Layer 4 of a small transformer language model trained on English Wikipedia (10 layers, counted from 0, width 128). Numbers have three digits each and are written without spaces.
A neuron adds its activation times its output weights to the MLP's output. To switch it off is to set its activation to zero at one token and run the rest of the model.

Output weights of the MLP neurons that the questions are about. A number n stands for (n - 500) times 0.0003.
n18: 462504471649387537426398798580125332453745328364532689253500545709675421843396554410643374474537599606559307609554602550565343612684541444639415395539568348526389338504434225297417365444431336532537369628580394456550564371485483500392390638504384330428406541598465756477368564519429434578364255706595404818568591713537504472784496354434327444668636724663520504675839236517689338681661
n75: 565466449329394479774526653428692554629505350516622387348347578496314728376543208700252484263508327421717398310294401094446569402392487589565461482366551550455446352496571464157437801443491243449546523370539346598480326598385268430696353561500492492553379467588456651562343590380352621571276462533467268406451374487397496408784568452630565618670452418577749304426504754418333148600416
n93: 593455317401719393359179647271551665579435402559627290451393115626645333522682514664288513658451405543762615415224664404358565352451333439504906354657353773392412578362526491380251410739727496508406664551717708491500500469488609628648414416550665354613205522401165405367243393367650524491411554536585443115648473441566491509250638655726509412412528464413712361519476591230200619414523
n101: 461277317642372508679747467666410375573416537425541309594512496449556260508469585339871784539446717488444470681155581517715698614467735504416469288555410542344457335612405432590086473430469309573542398516322706533504492615515359563406456330547516529427183595548444634403716325457652567416630331529793659512435471666636217616797338444399475496640760388330476484387446705439400484692542
n121: 483567708630478633409703504364602463758533512457308328230546315383374549500610343543598512452633432456466594477412392479380616394529387362207571562567209562444582368624464341461441530204417761286475625343357444561508265377622684530814512591640359434151429430728456542269563355434496379362461504483366216459557777483434615604797607364860643488461396463561572520374709487655333271592508
n131: 436533525853817565473606646492244618551187288527476630343496201423436530407319700717657543241545626496353525800562430558435568381415377396489604615720361369533443587289450644471537627876362516454557561234458454524210440436602522445438430560583569536365578370543574146379365716428537694566310454529414512667496574621601752472424487465409568524530619500448350500640666583368905568551438
n142: 452365581504261517433470562598598691676523492508365508340413512590617515413422754374664536517475424627519453445550482432368384696628550537435202332110693567619512424566551341500294405704351313830417465500616491712355334602230465700634496692479480451488309549220292504512418779570551428680216458804329398506370676318549337508487257588554312447605457496395480664422491429228442561716655
n154: 680492504600307620508491488508627508427584298492744345504455480508745489705558551276407607543595356492682508298496634483488654543702625512439363555328398595426550620549634540389450447366378512652525465570515312752508492288434347445566654418466555720593264434778464954362547852769836785571539391504587169727629475441614462472402610424375536565515380478512664562323048580324533683635554
n156: 526404454446513479520457504681786541254495586232710662128463589763556313418446533320426595568533591664559538445450602596675568403439611364421419399380323664412446647573742696606508515174478508597393300450366758432539304548518292650275484457437589658340598691350311574523419579359408535455368467628599496546700078387606817646542698611405371303615709540484615628444509377440442452602483
n162: 526538713651456479484761504662294550509613358496455437615325306378600313413484491696716540431354206484726675570454423606525427457221727586561520372342556684403765311550599596268703730718518533540647488480317595525413304693403372481626436662551437533740529380568436572481606750364305441433310771705601492177589365602442655560547384697487398345372799597824641492383545335348705553596559
n192: 682678426405553626431327675431971406695682721500469411407433442369331303612500298378409435131590530586682611335373388692509262377478355540216657595530574712331475352437466621416386409302433630579545648411777407473509531566528395621632457698261364624267509393465552509680292457391514301763624418635441636570539364707166940461556777426686496504639411673714313428495457596692518646491178
n242: 435460448488246512590594153741665410512685441530392485608563446437288378496408352610434605748543682414581632626456601556706451338516465511525648362634214668377613394391653594371552626283546520702559614456398391400611473373402595455604208578560370651282171496380545255453522373252249517697578381657583527577370619444535625704455592428381531500453195665519432452451374672325484431549496
n244: 465568240587373524436295662716293534515241476464712581637404391527650408519708617305370961525466602482573377201490479305609614405519524228447577361618584716316478583138354647614558526500444351500596230455808421693441374155398566504568408651471758202617150348449311427424414304406671749452355607317495364169411306701652456454346357555766566523670081311733440473535449634380072457431355
n274: 398579452630234618552260508508412386350341476293319772697402500430373575547504620541562665590559545706444352831389441364632480323317323431529648421344464563504434557496537493464385611467558660558657224711445573446737542338312438542448197574656456631557304415278459622493552660620404610654596675547272469390271303492391540375354395379579366588631520535519405518349269370602276612500689
n277: 470513690625522562623599352182551413534514512484606360606359373398560307442230648448556277491450476464694487518580603378664273500488329634542782489496581413274357548590311445598353671461504492489404582312477812671351577598260303404570405756466512406310380689281679483719293192531272585596480651359658468401326350458648543484539368616492650512403685771613416668690456615677326582245592
n302: 595659454475531599512255710403462475526458438645524795712385218403625455179430475431556695805558468741511589620287411403508658699784309326723617518473653426433237660434551623555517417907299397525467434516465500666371375447415609533496425548407402655657670541429520467531601371708634362550371521334450561512645638289672368568581793568704318456427277478532468321737655522646707553409533

Each question names a token from some text and the token that comes next. It shows the activations a of the neurons there, in the order above. A number n stands for (n - 500) times 0.023.

Then comes g, the gradient of the next token's log-probability with respect to the MLP's output, scaled to length 1. A neuron's effect is roughly proportional to its activation times (output weights . g). A number n stands for (n - 500) times 0.00073.

"eb", then "c"
a: 491543500496498501500508479510491486499592495499
g: 689470479524364612575509470662402580597306437509516584362296487507527526601548500516372630400492433518441508305487522285407590540337420545326704480381352526614650127659589500652374469492402510682277587346649618737466421526501686587696688735570245559380447394483474454543461324709367440473536457485418238473434640702448408409359404822352721434587496462403469639317530528397545472618581
Which neuron, switched off, lowers the next token's probability most? n75

"4", then "8"
a: 498500496489484489509484504505484502509503498442
g: 608290494518527493427469474687221567510626651386441431269465580568466341396462334400422460577547537301326601482437543458280579646567370527485376570515423496633455582638511558760680484322371533636488592564508404721215535336708387482715304394417368671486247733339661419450706491503544363599459443538430553536451447463521391614445781403669542544325525513443376623686433637667685486708408
Which neuron, switched off, raises the next token's probability most? n302

"O", then "V"
a: 508495521589473513508505574495497506588487504496
g: 338368724736485517388548506340561628507828580551683494362597572435748648386486433391771518418402516446714669684495425367448550617539480656480461557364398461430473305719528645284497469427366518503542571510459472570484323662345671478649802396492628644522489397632581516385427453409374482575498509630486655175352352505536617550607497725547519360706373256505418456572359448678481522367435
Which neuron, switched off, raises the next token's probability most? n244

"cc", then "ent"
a: 500499503501524499789516487514504493460620508501
g: 578362626491452430529495715657482389450523418487462242656374509716641345585583445647404602636583325528477488631341547519497506647522424598536449533491332587570766620564530479474391539362509680236440489505475290608554409370452509519411615396684484720331678526376495674399436444566426445632494600657190505352214545356626410641566445465599220657611550448633852497508540776579691477536486
Which two neurons, each switched off alone, lower its probability most, in order? n142, n274

" and", then " pl"
a: 548466501501504501497500504499482488497501513503
g: 465514611625427334567552477560490368537491582394560577536378373388583463403433566490534530458497379522420698491898540516501689470467558220520655577545240600489659619500246306639506440335467440627656605427361552403503649632558657659509601411479636902637548571490188261601530511578560540425603487439503407487436473301448562411690646608548586419589458636364694359547595626462414599270776
Which neuron, switched off, lowers the next token's probability most? n75

",", then " as"
a: 495501500493504497497481498507482485508483523503
g: 312514485503448375445661327412450325473459439519369579431445259749405492443486473656626541566602394279548461451286369410578476473441625404257563792632315580395436616420381466633608393504525491681563718396457356486470478555272363539396496417529498366626313347447393195461605468659434652506680255571274619446419366446689728562319424469698694364445596465397482332373669489559488498621400
Which neuron, switched off, raises the next token's probability most? n242

"ap", then "ital"
a: 495484499483501510472489500491484510507498495486
g: 230287342576488296392565580423323586563577602368557548546451392334369522222476512425592432511339453620573515358516715223298341579533571445567342446499247397321623524552639522502553319455402750485520445504490541566698635553591459317594736548419508529597559453498505444236481711480530286676410270369413488505354492404389282643549294547785431648535584557512534404436271474459601586586447
Which neuron, switched off, raises the next token's probability most? n142

" Se", then "lect"
a: 492505486539500497505508490491504494491507506496
g: 605348498505446596455571462546240526622527452386662513458481495176621315624681490546556527601490567580153589462376468602755433737376749640494374336515520452716378703528530313599297522482578399616472625473537521549482481577380533349485302495538577587387447651358507526331470385426351688487396513752535495362818616585643596399545510484593454481517612416438380345459262621833529529507613
Which neuron, switched off, lowers the next token's probability most? n101

" Ne", then "k"
a: 491499498487406508496525567500499504486494495511
g: 589406553468593630496665423621671508342732350604603402456549549579203466671554677574407430658751457428465196708463216585380632321619390302452361320509650475555517355431587436240515478460276523354445443529557468473400365511474555528425443521656378500295460651456469752619639364621461364548493535404418437602564655555474464464324378380704653675540273587417649414490635381624471387332452
Which neuron, switched off, raises the next token's probability most? n121

"ed", then " to"
a: 416493507508482495494489485504502534525603534520
g: 538655522426625649658462540427273768477337294439351470685464592317616311491554371572610651447505322424316651443339468556706544428575505670308530276594407437484363660581468396516558615682581536482277536691577560518683480498608436839436506768601484512397466375497544630605234733495450434395644559424294439386458529300634530438480509599512689518632370698351356392437623603386538519497513
Which neuron, switched off, lowers the next token's probability most? n274

" (", then "\""
a: 487497520491501501501498497507493501509484514498
g: 255349570419549346706465330673390668449588481653400488721302500588479293347642422597413420488561537634674411314227553413457612476455705307546739317409633319499359589400597547465508495480539430737563610599476492464448588434610438572606265319351565383633425422391630377463286509678497394376543350727397634466398357468546534458384513603718480592670390356495518480705471635442387363593296
Which neuron, switched off, lowers the next token's probability most? n93

"ic", then " An"
a: 504483529514498498482498500497506513494499498495
g: 656524621513476477486460669599428547530491482412666679518405407464598713461473741557292608602545646777697595265551420470564532329423400585324746529661617503397506456463411354529399304350318600490360519402392495697530522476756578541592409290290394574515558627525403469626708504718571492438621452351670455621509464800391497477364597569450626509641291427357358485742472583527544332406222
Which neuron, switched off, lowers the next token's probability most? n142

" w", then "gy"
a: 468492491488496514507497502498503494488520500495
g: 418536415472382342332517401809570530304298465397333439354570566458503468483588437579625463339619471617757608562363623504409540533559652282180618542667407693490465423289572513410465712386703468550487502380820376274618483560558721513439500580567704601510465400457563570522393593618408398627538540444581389880443380538533531272512637484610441585557387651329548494513499274297456605473451
Which neuron, switched off, raises the next token's probability most? n18

" season", then " fin"
a: 491501498491492505494507445479514501502482512498
g: 352576583372505229471685520374666528541379829405724408502595558625560602451373689392437588472352574478463430529450698608562545682628434605258336535494478116517527429362392415587535494364536710547298424526554338699474628597501466571403460309376733502507465371613581622593518682345467440459398633442451566617389387396276561531651493678495487472735512547534701650355244671528606560549568
Which neuron, switched off, raises the next token's probability most? n156

" A", then " Sal"
a: 513500516493449510497508503520506498497498503501
g: 551633492504430377371539545564770390536518734292698538478455307524319684609394466535524463528406834592483375379413414548582575474507353321482524459603442448463602535396669750471481572496695677464588440469610435443509779519758661620604344564395762491437666500451606619530411691809723483656594522338708505556426426546531337451428376736458546521577420376412695571612411696593459481363378
Which neuron, switched off, lowers the next token's probability most? n121

"k", then "o"
a: 483492499487524507508507487498470500516504503510
g: 377604529590475661357422602404471467651310608490611374524528548481274607306273596640546329478412808475589613655244475452682339561533547549575668398491537633433366481451321529739446540642601460435384580515366478417410540539532540412463501611565573423287587396530629501411402750404553337570415560349717463486724468500486540618423663619562399651408647646363444535756523471670589146737733
Which neuron, switched off, raises the next token's probability most? n244

"o", then "id"
a: 509500486560412498459505474481263500493513497503
g: 565430503608349514663343585386410686471568439644287585532517546528568337723647545458544491496465422548590379504488520448416694460497657352667483517616541281548419477354411452606498510476349603578600516438679435281327642245387444468482716677404430520557477476516610537639418617463495219691308760372412503426686531588538438407688511525848245421368479430290209538599601238299548585502554
Which neuron, switched off, raises the next token's probability most? n101

" as", then " well"
a: 477499490500505475502489504507488500495501495500
g: 410677446532325620371418623531540449421458358478478397538583494381269480722553600540692450470505428597386588513689536553488534616630480510605627445510409463482589372555423546642240338614342813490443523699454494702608494401557141390538511732615404573454526609550573583497432654480404372387196477560535496475965605691372583400460295539537482502381563600632403496383460440755445456531233
Which neuron, switched off, raises the next token's probability most? n18

"H", then "L"
a: 513486511502571496489507482490497497692622495505
g: 395437434544717660159364393358546416503680507427464350421352532354585430370334568506711579570236461372454512360670484472568635374536394694747371743635395494661388543552513536520694495583451563451593426365702329350673387513373418578613489484403400388259333612240483443665442496266518453705656415444556499329501571507424450576628707535324684435513515578446572468417632674463384476439298
Which neuron, switched off, raises the next token's probability most? n274

"re", then "ase"
a: 492472510488516495489509437489451502500496508496
g: 776250759424439479595377529694642538479456592632369725512542703687341579551576599335488315385697808580526594485380462647485515592449584606484448464736607388265421432382589433522528452470447392484493597491467387530515402502538605520483546190401525547490459446459317526266486370482611713470503373442584624463412511493317680483567452590869435361428330466341760299552365622407406500548358
Which neuron, switched off, raises the next token's probability most? n192

",", then " "
a: 450482464433500498490515494489759495505503515493
g: 384327316414660437482563540613724388531476448588517410437452650471394562712490525267665429403273427263415531221447346533563589540682507712501306544616520600634635270774583388562576365450338616600493527488504303595498512464405587439528482609662316620445400450518560485416633514402491324709266574448547657591480735500504470606648676505265492424523533372250415770379545549665533418446289
Which neuron, switched off, lowers the next token's probability most? n192

" W", then "ork"
a: 481496500498500500500468501549500499492493502474
g: 429487485569425295461587650584553583569550681456176312573285590379338652295472647618605543671489672496731536505397404312662393323551775394637469652667714441596470415513446501474458486351495454428526539362436517404439717390516344446384605525567488535735554633519415287738570242468430588457373532599686722460371412465349559510442522538478626489351240226444519374415657379489587580541389
Which neuron, switched off, lowers the next token's probability most? n154

")", then " is"
a: 495506499499482501468523494516499493500412509515
g: 493416638623531598564638375459248330469424492491364267427402592735606573453472414601557599418669453647495357573501345349691386460499542404565474557615665335603677559449393458565482687513432466536367732654606563549371439578540387561506511439461546348649312348601234388479436556295409309539750479363665693368372622594401651534544548694542481323484453494428317248487325654464719710752635
Which neuron, switched off, raises the next token's probability most? n154

"ou", then " Ne"
a: 487525475509477498491500486542522500497510503506
g: 505382560587495297613563530558580474424421546432375495445313417545505540151434757449396666567506714679480362535548480514438454474457576686421576464283424531491675469542637624423666654519494588528457467394482400559452445509386686544688632270497393668434408260547396835692524777487406349626614597353498415304398425502365488661601413447353463364303576838302504551301581575464640580682493
Which neuron, switched off, lowers the next token's probability most? n162

" M", then "F"
a: 495505493495498512495518496501500500493498508505
g: 561489428606496387253379504562389487545290411426572538744620355638619513812677341354479753612536480542358471340547408390425335558488649537439402657583395574434267427698590339349441394258561579490647331596504534759619487622233461622360405673463481617473471549435547521501557308408692548643503478452399446505362250367539504430261541466376429485609445594485676542288662446530311716396564
Which neuron, switched off, lowers the next token's probability most? n154

"ike", then " sm"
a: 500503503482488494524499503480505508506631506513
g: 579614526489418299506376592458484563359416497408603359506592368504829453669618399490364641431415279786558545655555684575403430593738584423504696503642426358418667574458445598640591476294459517371484557485420464243511508609528382391690424439662572720552386252502508372460793702650483413206567459572622365471349501414397668447479440457488476330517536547340661658557728598688362606419498
Which neuron, switched off, raises the next token's probability most? n142

"b", then "ed"
a: 505471501500495503513498477503472511490504500490
g: 514368488581546420542448785589509357662387613547295302398591689613292645412383463596620421499603183439336671455636530489328440416567661439485475455709564540417626507539314506311521472686606407414286797366572472718477451373580597559216538519391552585231465528328599313703487519327582265546573377565428575339541545454476624463456521638396379279550543337526513537461429559673498342369572
Which neuron, switched off, raises the next token's probability most? n192